Layer 3 of a small transformer language model trained on English Wikipedia (10 layers, counted from 0, width 64).
A neuron adds its activation times its output weights to the MLP's output. To switch it off is to set its activation to zero at one token and run the rest of the model.

Output weights of the MLP neurons that the questions are about. A number n stands for (n - 500) times 0.00087.
n22: 510 258 676 435 564 363 500 594 484 480 637 700 578 502 593 405 480 707 424 506 536 898 459 453 398 540 425 704 423 769 347 214 449 485 375 619 359 317 585 553 475 622 514 469 649 205 313 180 556 426 228 574 775 626 537 792 453 657 496 506 454 504 331 411
n28: 549 574 498 424 673 648 439 511 640 477 554 335 623 393 413 434 623 543 636 594 501 583 552 282 506 532 432 446 546 535 554 549 414 545 638 478 540 439 386 380 683 467 634 306 550 473 481 575 609 554 431 566 445 456 373 552 350 347 552 697 480 434 391 461
n60: 637 423 575 397 497 676 573 579 638 470 714 438 627 425 431 369 531 629 483 617 512 621 492 479 522 260 379 681 480 591 397 473 413 304 468 626 598 225 568 250 376 570 552 499 522 491 719 778 333 326 385 662 587 469 638 306 381 537 374 526 749 379 556 489
n76: 757 889 512 705 478 418 485 476 501 320 478 351 447 567 439 698 600 578 602 480 766 507 679 628 471 418 556 496 592 249 493 432 504 446 621 367 489 490 507 225 838 330 359 341 501 576 638 256 732 518 512 634 338 475 496 587 619 443 495 431 296 581 322 341
n87: 249 333 496 488 754 128 179 531 539 545 701 600 430 722 724 464 382 490 537 536 379 510 478 280 453 397 434 383 470 580 671 667 693 402 803 365 494 664 548 386 547 658 651 838 599 464 552 361 457 458 441 556 457 329 353 432 732 452 560 500 408 279 474 777
n91: 670 507 533 248 376 430 614 340 767 441 685 442 560 436 423 437 337 531 570 374 569 550 649 244 528 709 626 270 442 493 299 423 384 672 544 256 664 434 513 663 534 472 573 413 667 638 432 614 543 106 779 529 416 637 439 437 494 271 347 725 595 460 649 665
n114: 454 726 668 309 371 459 546 484 624 494 591 609 563 915 320 552 447 353 538 417 500 324 568 388 566 437 601 330 605 283 557 538 382 554 515 463 538 390 557 578 722 455 450 317 557 484 619 372 478 386 623 377 313 581 490 610 575 720 469 801 336 426 444 498
n119: 470 682 588 375 789 437 565 513 694 377 527 384 350 665 482 373 516 600 526 669 318 518 611 186 439 390 660 733 546 508 627 294 719 628 455 566 596 505 389 614 362 504 427 396 430 259 361 378 409 850 325 454 426 591 399 570 434 236 436 495 706 447 551 637
n123: 457 253 724 265 343 594 607 399 529 697 550 440 562 576 445 439 316 428 469 638 466 708 421 740 630 542 448 776 603 811 414 335 446 293 256 431 363 482 546 583 458 698 694 266 368 636 484 512 441 459 528 323 482 397 520 662 159 547 603 459 317 614 649 588
n124: 349 287 446 673 382 598 519 327 415 644 443 675 656 420 468 328 197 480 538 487 652 464 540 819 216 556 503 784 357 572 713 638 520 557 496 641 604 681 309 343 447 301 400 392 428 244 239 559 531 542 331 682 474 682 497 458 910 404 489 410 528 516 600 539
n125: 418 79 480 291 152 750 671 409 650 504 520 675 487 590 520 574 623 454 887 863 480 440 513 334 612 519 507 364 535 348 521 353 571 657 643 555 352 588 634 618 618 664 740 505 594 414 444 238 769 314 649 597 443 380 283 421 393 217 341 630 211 732 429 586
n128: 676 441 301 600 489 442 604 414 427 645 680 492 448 475 683 528 568 264 509 521 612 631 383 390 479 346 721 401 654 627 530 367 408 343 464 633 338 264 573 530 375 551 461 416 583 555 734 478 421 351 490 733 439 483 486 664 489 473 266 563 534 461 580 394
n143: 338 279 960 498 623 629 466 697 422 322 353 556 519 394 711 290 530 327 599 679 635 294 306 580 519 465 301 642 534 486 652 705 508 581 333 462 492 704 202 465 562 284 519 433 722 553 445 559 214 547 249 404 513 482 443 581 733 571 701 182 492 569 606 436
n155: 646 344 444 554 496 332 651 198 502 774 415 974 279 688 271 483 342 357 500 536 428 474 595 525 510 768 517 447 620 503 837 812 375 575 600 472 442 615 536 508 914 552 513 329 471 329 349 479 394 637 515 376 612 350 578 430 309 623 509 417 164 532 332 475
n167: 419 560 413 353 655 654 359 383 651 353 544 340 453 256 539 593 483 544 308 496 555 339 557 357 645 427 590 528 704 326 627 377 584 473 382 566 607 714 520 684 672 539 427 420 546 543 550 478 353 527 402 791 554 417 561 508 535 372 528 640 456 389 332 644
n190: 564 533 348 634 398 249 713 580 621 455 524 390 524 593 652 472 393 628 379 537 354 812 464 720 457 413 683 396 507 444 529 412 513 628 334 448 370 645 445 480 218 593 629 339 717 372 487 804 792 642 457 309 676 305 636 729 311 310 371 378 359 391 703 305

Each question names a token from some text and the token that comes next. It shows the activations a of the neurons there, in the order above. A number n stands for (n - 500) times 0.0018.

Then comes g, the gradient of the next token's log-probability with respect to the MLP's output, scaled to length 1. A neuron's effect is roughly proportional to its activation times (output weights . g). A number n stands for (n - 500) times 0.00098.

". ", then "She "
a: 499 342 455 532 459 497 500 549 500 499 501 496 485 509 449 523
g: 523 615 551 342 571 589 530 347 588 533 483 636 503 445 699 503 371 565 177 170 568 658 414 396 680 296 646 539 462 324 739 435 530 679 604 717 293 505 385 589 320 495 463 464 651 719 480 458 325 572 433 327 496 386 450 419 509 655 539 418 487 660 496 579
Switching off which neuron hurts the next token most? n28

"f", then "ers "
a: 500 568 453 506 499 515 419 557 534 501 552 467 423 497 464 500
g: 512 578 414 677 366 442 787 456 327 542 438 480 492 687 744 730 291 392 641 374 449 587 475 372 403 713 449 419 401 652 423 404 476 606 434 717 487 420 545 336 308 586 494 599 460 560 654 368 553 574 362 424 387 370 726 397 276 532 637 360 567 572 389 704
Switching off which neuron hurts the next token most? n143

"Re", then "fer"
a: 533 537 482 520 625 454 469 446 442 504 400 561 479 442 518 503
g: 509 517 408 403 527 379 365 626 492 337 373 482 763 483 544 505 756 439 576 551 381 596 447 451 686 343 448 739 450 438 565 434 678 623 551 622 604 623 290 587 485 365 411 549 380 705 450 278 502 558 303 626 669 778 470 477 469 399 310 336 708 333 335 512
Which neuron, switched off, raises the next token's probability most? n119

"air", then "cr"
a: 523 532 552 557 543 502 466 475 421 536 360 485 407 453 493 464
g: 600 211 311 605 466 562 632 572 464 461 553 244 667 437 645 425 472 514 415 387 291 362 598 519 666 568 288 611 405 454 552 434 686 507 628 584 666 454 579 589 460 585 450 520 376 664 909 500 376 615 461 563 316 485 594 368 205 608 439 543 457 562 376 482
Which two neurons, each switched off alone, lower its probability most, in order? n143, n60

"s ", then "con"
a: 470 513 482 502 500 498 421 481 584 586 535 391 500 462 402 345
g: 627 465 521 184 550 547 459 468 416 413 492 246 368 492 232 550 389 545 691 332 472 353 543 511 582 674 703 531 332 615 446 532 734 519 604 703 525 422 630 670 526 383 527 481 168 492 515 611 481 386 435 734 561 665 370 456 565 534 491 627 620 599 367 317
Switching off which neuron hurts the next token most? n190

"il", then "it"
a: 474 501 496 486 447 534 435 464 394 519 427 511 497 404 423 532
g: 516 351 616 620 391 403 367 608 612 445 546 396 555 385 520 522 239 717 731 459 422 294 629 470 698 397 567 342 419 317 543 360 644 365 515 664 484 383 303 689 555 404 718 612 598 385 437 562 678 410 480 532 434 740 668 393 406 371 586 591 599 343 352 638
Switching off which neuron hurts the next token most? n155

"s ", then "A"
a: 474 473 476 500 529 500 445 464 617 566 542 423 498 437 419 394
g: 416 475 397 434 611 485 651 613 533 611 245 836 431 625 364 457 671 234 194 579 473 499 599 473 375 553 375 572 606 411 611 614 480 480 515 456 599 324 582 460 530 734 295 431 720 286 625 474 296 502 588 579 609 461 380 419 590 660 636 424 404 433 408 595
Switching off which neuron hurts the next token most? n190

"peri", then "od"
a: 484 499 312 509 516 280 605 488 566 547 473 496 456 461 437 507
g: 542 600 391 630 551 468 400 584 283 443 645 624 434 511 446 406 580 486 210 574 324 538 576 446 682 533 595 496 478 464 842 421 419 294 401 647 478 376 554 330 310 566 766 691 388 419 674 627 438 647 627 594 583 541 533 495 375 372 560 524 175 594 416 382
Switching off which neuron hurts the next token most? n91

"way ", then "to "
a: 487 518 421 552 475 514 457 497 498 479 537 349 488 486 374 500
g: 335 468 488 963 461 468 627 533 186 589 412 247 428 566 482 487 328 328 343 459 423 555 571 441 612 660 669 386 499 465 635 669 534 424 648 354 508 545 513 523 409 613 393 592 442 477 384 415 466 456 641 675 332 490 512 452 502 339 735 770 509 537 496 533
Switching off which neuron hurts the next token most? n60

"Al", then "le"
a: 499 499 503 384 460 493 439 562 523 491 451 501 479 520 590 498
g: 480 445 567 506 647 599 431 558 674 540 427 454 473 299 412 625 399 590 296 444 519 711 560 632 438 452 449 341 574 309 391 487 399 465 353 445 371 470 641 731 410 428 598 110 564 733 608 862 390 546 491 608 590 563 413 659 610 568 414 606 440 388 281 517
Switching off which neuron hurts the next token most? n167

"n ", then "was "
a: 478 439 462 494 494 497 528 471 515 508 550 334 482 591 451 491
g: 457 580 614 350 342 532 583 665 185 588 460 622 445 407 234 649 502 644 553 414 677 485 361 356 519 566 450 789 461 519 290 685 551 563 569 486 497 430 501 598 574 561 616 522 520 438 447 394 788 361 459 354 729 554 566 538 242 488 496 280 300 409 571 616
Switching off which neuron hurts the next token most? n128

"n", then "al "
a: 484 525 99 521 515 522 543 634 483 462 542 503 515 453 488 460
g: 504 547 440 590 617 582 463 538 349 545 455 438 395 470 465 370 214 346 385 611 549 460 810 377 558 582 567 434 537 508 439 640 813 484 446 422 512 510 439 685 541 312 819 525 746 365 550 584 220 672 523 462 613 521 582 359 665 500 531 387 429 359 318 322
Switching off which neuron hurts the next token most? n60

"ell", then "ing"
a: 508 525 365 506 425 536 437 492 398 501 465 500 468 428 559 492
g: 384 344 428 527 668 549 293 531 409 403 499 670 453 495 607 507 413 489 947 610 324 525 469 476 458 404 519 775 534 620 458 399 489 306 657 567 254 406 728 273 378 650 637 689 635 603 613 513 466 562 457 487 395 490 562 427 398 513 437 460 622 386 275 481
Switching off which neuron hurts the next token most? n114

"cl", then "eric"
a: 501 482 361 485 511 513 438 514 524 413 458 536 495 460 377 431
g: 433 631 498 713 418 384 592 507 409 561 669 686 606 431 806 593 517 240 600 514 624 312 441 669 663 563 531 412 482 476 602 492 409 481 550 674 339 662 357 714 387 375 342 292 356 439 594 353 519 654 277 501 551 556 636 471 414 492 250 549 585 319 461 369
Which two neurons, each switched off alone, lower its probability most, in order? n60, n128

"s ", then "politic"
a: 452 314 490 496 516 498 452 489 631 580 536 388 481 416 407 350
g: 653 701 348 510 607 410 527 484 581 473 378 410 758 712 566 496 553 347 218 639 549 465 310 295 420 428 488 473 600 574 313 443 444 604 591 520 551 620 515 409 472 445 385 528 681 317 606 728 539 626 624 629 502 523 313 302 609 696 574 202 495 389 523 309
Which neuron, switched off, raises the next token's probability most? n123

"and ", then "the"
a: 473 173 507 504 508 477 501 478 505 533 531 470 489 584 436 506
g: 437 597 308 217 397 498 478 508 831 400 445 547 613 353 498 701 310 696 436 430 463 519 397 461 458 275 589 568 368 590 517 367 736 536 451 589 493 542 474 554 478 554 384 786 535 239 398 496 455 548 522 428 425 444 606 647 642 453 560 377 657 322 787 613
Switching off which neuron hurts the next token most? n28

"fec", then "tive "
a: 497 501 468 493 520 507 424 477 696 230 527 503 474 490 615 497
g: 424 646 323 748 425 450 248 413 553 546 476 406 447 592 667 549 706 550 306 544 452 354 328 319 778 553 463 563 612 393 525 565 595 485 416 529 545 228 331 591 580 474 690 451 477 597 444 439 428 546 305 504 697 149 536 486 597 534 649 485 647 388 618 637
Switching off which neuron hurts the next token most? n124

"ex", then "ter"
a: 467 508 579 599 255 484 458 477 455 501 529 482 470 433 533 458
g: 466 618 636 662 384 585 331 474 555 536 274 265 498 551 366 400 564 399 332 329 493 730 353 607 489 632 712 657 421 553 612 530 562 559 480 274 202 461 303 399 497 622 645 592 560 398 487 543 538 496 726 656 692 622 273 431 575 378 520 543 652 396 547 356
Switching off which neuron hurts the next token most? n87

"ation ", then "d"
a: 464 540 482 587 495 553 453 466 499 524 495 315 483 421 404 307
g: 438 400 609 755 607 337 518 587 748 588 562 334 615 354 433 543 379 656 626 576 566 563 571 671 435 600 565 427 651 510 524 531 293 485 279 325 574 354 473 624 481 584 241 225 574 461 440 107 606 530 612 564 559 464 576 596 511 408 465 330 450 666 388 476
Which neuron, switched off, raises the next token's probability most? n190

"ely ", then "5"
a: 494 436 509 540 485 496 592 678 494 493 485 485 475 674 443 509
g: 486 521 693 547 528 512 712 523 388 693 453 345 569 725 408 274 554 422 467 647 694 568 467 283 563 511 195 564 338 560 655 443 504 406 342 346 574 274 488 488 500 565 454 637 434 443 654 628 626 803 339 327 713 421 393 471 430 506 465 653 461 306 524 513
Switching off which neuron hurts the next token most? n119

"\n\n", then "Al"
a: 497 576 538 521 524 453 513 470 502 453 437 590 386 500 460 577
g: 542 572 651 616 548 463 424 571 556 605 520 264 493 274 709 448 361 430 368 442 510 542 416 468 490 503 598 670 470 306 508 539 365 569 390 439 687 438 445 233 310 451 531 250 706 331 614 561 549 525 360 756 418 819 361 549 665 682 540 326 607 528 488 634
Which neuron, switched off, raises the next token's probability most? n143

"ate ", then "the "
a: 497 14 506 519 538 278 565 368 490 539 522 326 496 556 412 561
g: 557 126 474 704 360 532 590 527 54 509 407 563 456 467 726 492 419 558 560 700 525 331 406 470 580 436 567 415 410 394 315 573 540 271 677 639 435 366 673 721 575 576 556 402 453 495 679 410 476 577 435 489 473 490 653 540 388 566 678 606 409 472 483 595
Which neuron, switched off, raises the next token's probability most? n128

"f", then "ans"
a: 522 536 462 522 508 498 429 605 480 500 526 476 443 468 441 487
g: 671 295 636 710 609 355 292 275 393 379 448 516 471 503 531 600 467 487 467 643 554 503 619 564 575 504 736 360 679 579 315 615 431 465 601 500 244 386 649 627 642 427 378 571 727 610 454 572 409 365 347 614 451 420 417 509 426 610 319 364 419 802 563 326
Which neuron, switched off, raises the next token's probability most? n119

"os", then "er "
a: 510 439 558 511 546 478 457 501 490 477 381 496 516 436 635 488
g: 650 508 593 299 725 343 464 441 369 598 623 602 691 712 494 595 239 514 510 700 399 504 546 513 628 605 213 255 400 424 424 442 704 594 304 409 410 647 594 340 466 375 592 419 495 453 467 514 515 549 354 271 647 601 589 570 529 566 566 706 536 470 465 260
Switching off which neuron hurts the next token most? n125

"ose ", then "r"
a: 477 421 540 544 444 502 507 508 501 583 506 165 518 847 407 523
g: 697 429 376 322 544 358 418 606 681 536 550 682 501 317 658 573 632 453 539 460 555 414 621 615 616 573 388 504 527 362 384 654 450 517 367 668 577 594 681 601 331 208 337 333 504 646 585 228 476 561 473 500 435 367 434 608 681 694 232 275 554 451 495 592
Switching off which neuron hurts the next token most? n28

"ong", then "-"
a: 515 494 530 490 545 466 479 481 509 501 427 485 473 380 496 522
g: 285 481 383 368 330 492 374 412 640 456 256 646 600 638 422 391 718 363 559 411 308 639 654 487 482 394 591 582 619 499 239 562 637 617 530 609 505 470 428 497 766 439 622 565 619 907 496 487 562 522 340 360 472 384 361 528 641 459 407 417 354 526 542 647
Which neuron, switched off, raises the next token's probability most? n125

"re", then "v"
a: 495 472 508 520 582 489 467 526 431 511 519 565 448 409 489 496
g: 675 600 636 598 460 484 578 468 538 390 484 405 416 261 462 561 556 595 410 302 679 495 537 651 636 516 499 425 512 676 413 517 382 419 425 283 528 547 757 450 507 758 172 447 537 619 400 321 501 301 613 688 464 560 579 307 522 372 377 367 444 792 440 686
Which neuron, switched off, raises the next token's probability most? n87

"it", then "s"
a: 473 327 536 504 435 553 422 502 530 539 391 476 476 456 497 543
g: 390 734 311 487 402 495 587 603 504 545 537 285 626 358 498 746 385 241 536 484 503 464 409 535 433 581 478 490 623 676 363 496 638 922 400 417 509 490 434 458 493 648 557 393 427 378 535 574 510 800 406 510 450 296 519 318 618 568 477 507 420 257 548 719
Switching off which neuron hurts the next token most? n125

"time ", then "has "
a: 479 594 448 537 415 525 460 497 527 507 497 333 510 515 454 485
g: 571 587 467 208 264 504 561 452 509 486 398 796 451 288 484 542 719 540 501 419 512 537 605 521 665 511 538 555 457 287 328 561 438 534 410 374 287 401 534 565 646 361 658 453 598 528 559 409 694 462 578 421 568 571 445 629 475 578 352 141 562 852 521 570
Switching off which neuron hurts the next token most? n87

"al", then "and"
a: 527 377 503 559 493 505 431 498 476 502 462 505 467 435 500 477
g: 247 667 429 393 575 542 486 614 712 492 376 568 639 432 435 494 570 446 471 643 334 612 343 269 413 464 484 677 696 430 666 252 472 368 695 424 460 510 477 429 483 556 469 659 248 383 648 681 299 443 472 615 444 723 427 214 471 554 545 668 566 480 650 596
Switching off which neuron hurts the next token most? n155

"au", then "thor"
a: 514 500 535 496 592 499 372 396 328 356 571 499 482 415 488 505
g: 482 541 351 550 586 768 478 663 196 446 282 529 603 403 467 376 439 384 424 426 405 637 638 472 431 554 446 538 476 536 594 397 598 368 415 724 579 451 419 501 474 245 711 591 533 694 800 499 462 638 483 649 436 651 435 689 427 579 332 215 520 316 474 575
Switching off which neuron hurts the next token most? n114

"ary ", then "organ"
a: 471 271 506 538 378 442 463 507 533 520 502 325 497 516 425 536
g: 653 473 433 558 647 521 380 593 591 403 459 354 428 330 264 579 456 482 564 479 435 660 465 760 569 497 409 447 631 408 435 499 401 521 364 616 682 229 420 763 445 555 347 365 476 454 743 423 684 549 769 415 652 355 494 613 594 439 456 291 235 653 524 611
Switching off which neuron hurts the next token most? n87

"for", then "w"
a: 470 451 561 464 519 480 459 501 381 492 494 508 437 419 474 461
g: 295 393 488 730 511 550 317 621 555 390 654 628 624 465 273 672 763 580 574 712 255 538 568 446 317 425 519 543 357 449 472 497 537 542 654 359 314 358 348 507 438 446 472 385 537 354 475 565 357 652 479 557 620 565 640 619 596 190 609 595 375 527 425 723
Switching off which neuron hurts the next token most? n123

"e", then "al"
a: 541 503 502 505 494 520 630 511 504 499 418 500 413 448 529 470
g: 363 704 440 640 586 703 645 473 601 470 551 413 504 508 463 630 807 384 294 471 439 443 345 370 477 477 580 707 410 655 648 272 414 154 715 611 631 489 324 478 472 529 222 497 419 514 602 760 334 470 583 523 585 536 384 386 532 496 535 510 409 471 544 402
Switching off which neuron hurts the next token most? n125

".", then "]"
a: 474 573 185 560 506 515 471 496 514 513 463 578 449 445 482 464
g: 558 600 605 342 625 701 732 509 318 557 355 474 396 545 537 642 402 420 500 464 611 474 458 373 305 520 583 657 622 623 844 477 421 546 470 392 654 620 556 421 611 695 526 431 157 401 386 566 462 480 613 377 642 344 388 390 540 470 651 483 240 323 575 342
Switching off which neuron hurts the next token most? n60

"ak", then "e"
a: 476 425 352 541 541 523 404 708 442 477 483 663 533 435 527 469
g: 306 246 431 417 935 690 717 531 636 509 455 464 481 658 411 479 633 542 329 272 568 596 542 697 251 468 472 602 784 219 507 574 562 467 514 460 453 550 473 594 446 568 533 606 426 444 371 404 583 435 599 406 515 456 448 479 579 243 435 568 578 497 465 424
Switching off which neuron hurts the next token most? n119

"ag", then "re"
a: 532 403 492 496 496 544 399 546 495 506 503 535 436 454 625 483
g: 482 456 441 589 387 363 535 568 551 243 167 329 385 395 537 593 524 441 580 444 671 565 623 468 538 655 495 511 478 484 266 319 485 544 601 782 469 520 429 863 588 535 728 453 401 570 459 582 393 591 582 721 528 314 505 478 483 594 459 558 346 604 198 552
Switching off which neuron hurts the next token most? n167

"7", then "0"
a: 493 424 565 515 571 503 453 493 653 481 508 502 499 440 482 492
g: 635 459 472 569 595 730 741 501 716 656 533 428 616 514 448 540 278 504 445 792 337 467 584 386 340 468 541 529 441 292 494 372 610 308 427 513 544 362 446 423 469 512 272 478 576 246 701 406 463 548 462 458 524 576 483 435 483 612 560 254 830 335 609 652
Switching off which neuron hurts the next token most? n60

"the ", then "N"
a: 487 472 543 485 524 515 492 468 526 520 528 516 685 673 406 518
g: 414 531 229 448 661 493 581 530 450 535 465 948 456 699 439 481 694 362 218 550 532 458 587 457 523 431 461 630 457 363 635 334 562 578 367 655 458 328 596 629 307 591 360 543 624 595 524 627 325 438 477 451 457 551 325 307 616 704 478 529 369 535 402 643
Switching off which neuron hurts the next token most? n155

"es ", then "5 "
a: 444 538 466 558 512 561 435 505 494 517 481 423 528 484 433 353
g: 474 347 481 592 535 355 542 457 357 578 293 818 626 482 661 255 502 590 552 713 633 386 476 636 529 359 295 357 527 590 480 543 473 551 506 306 586 244 550 514 546 741 484 327 426 632 775 460 580 538 473 399 393 493 501 458 358 534 500 625 451 396 347 813
Switching off which neuron hurts the next token most? n190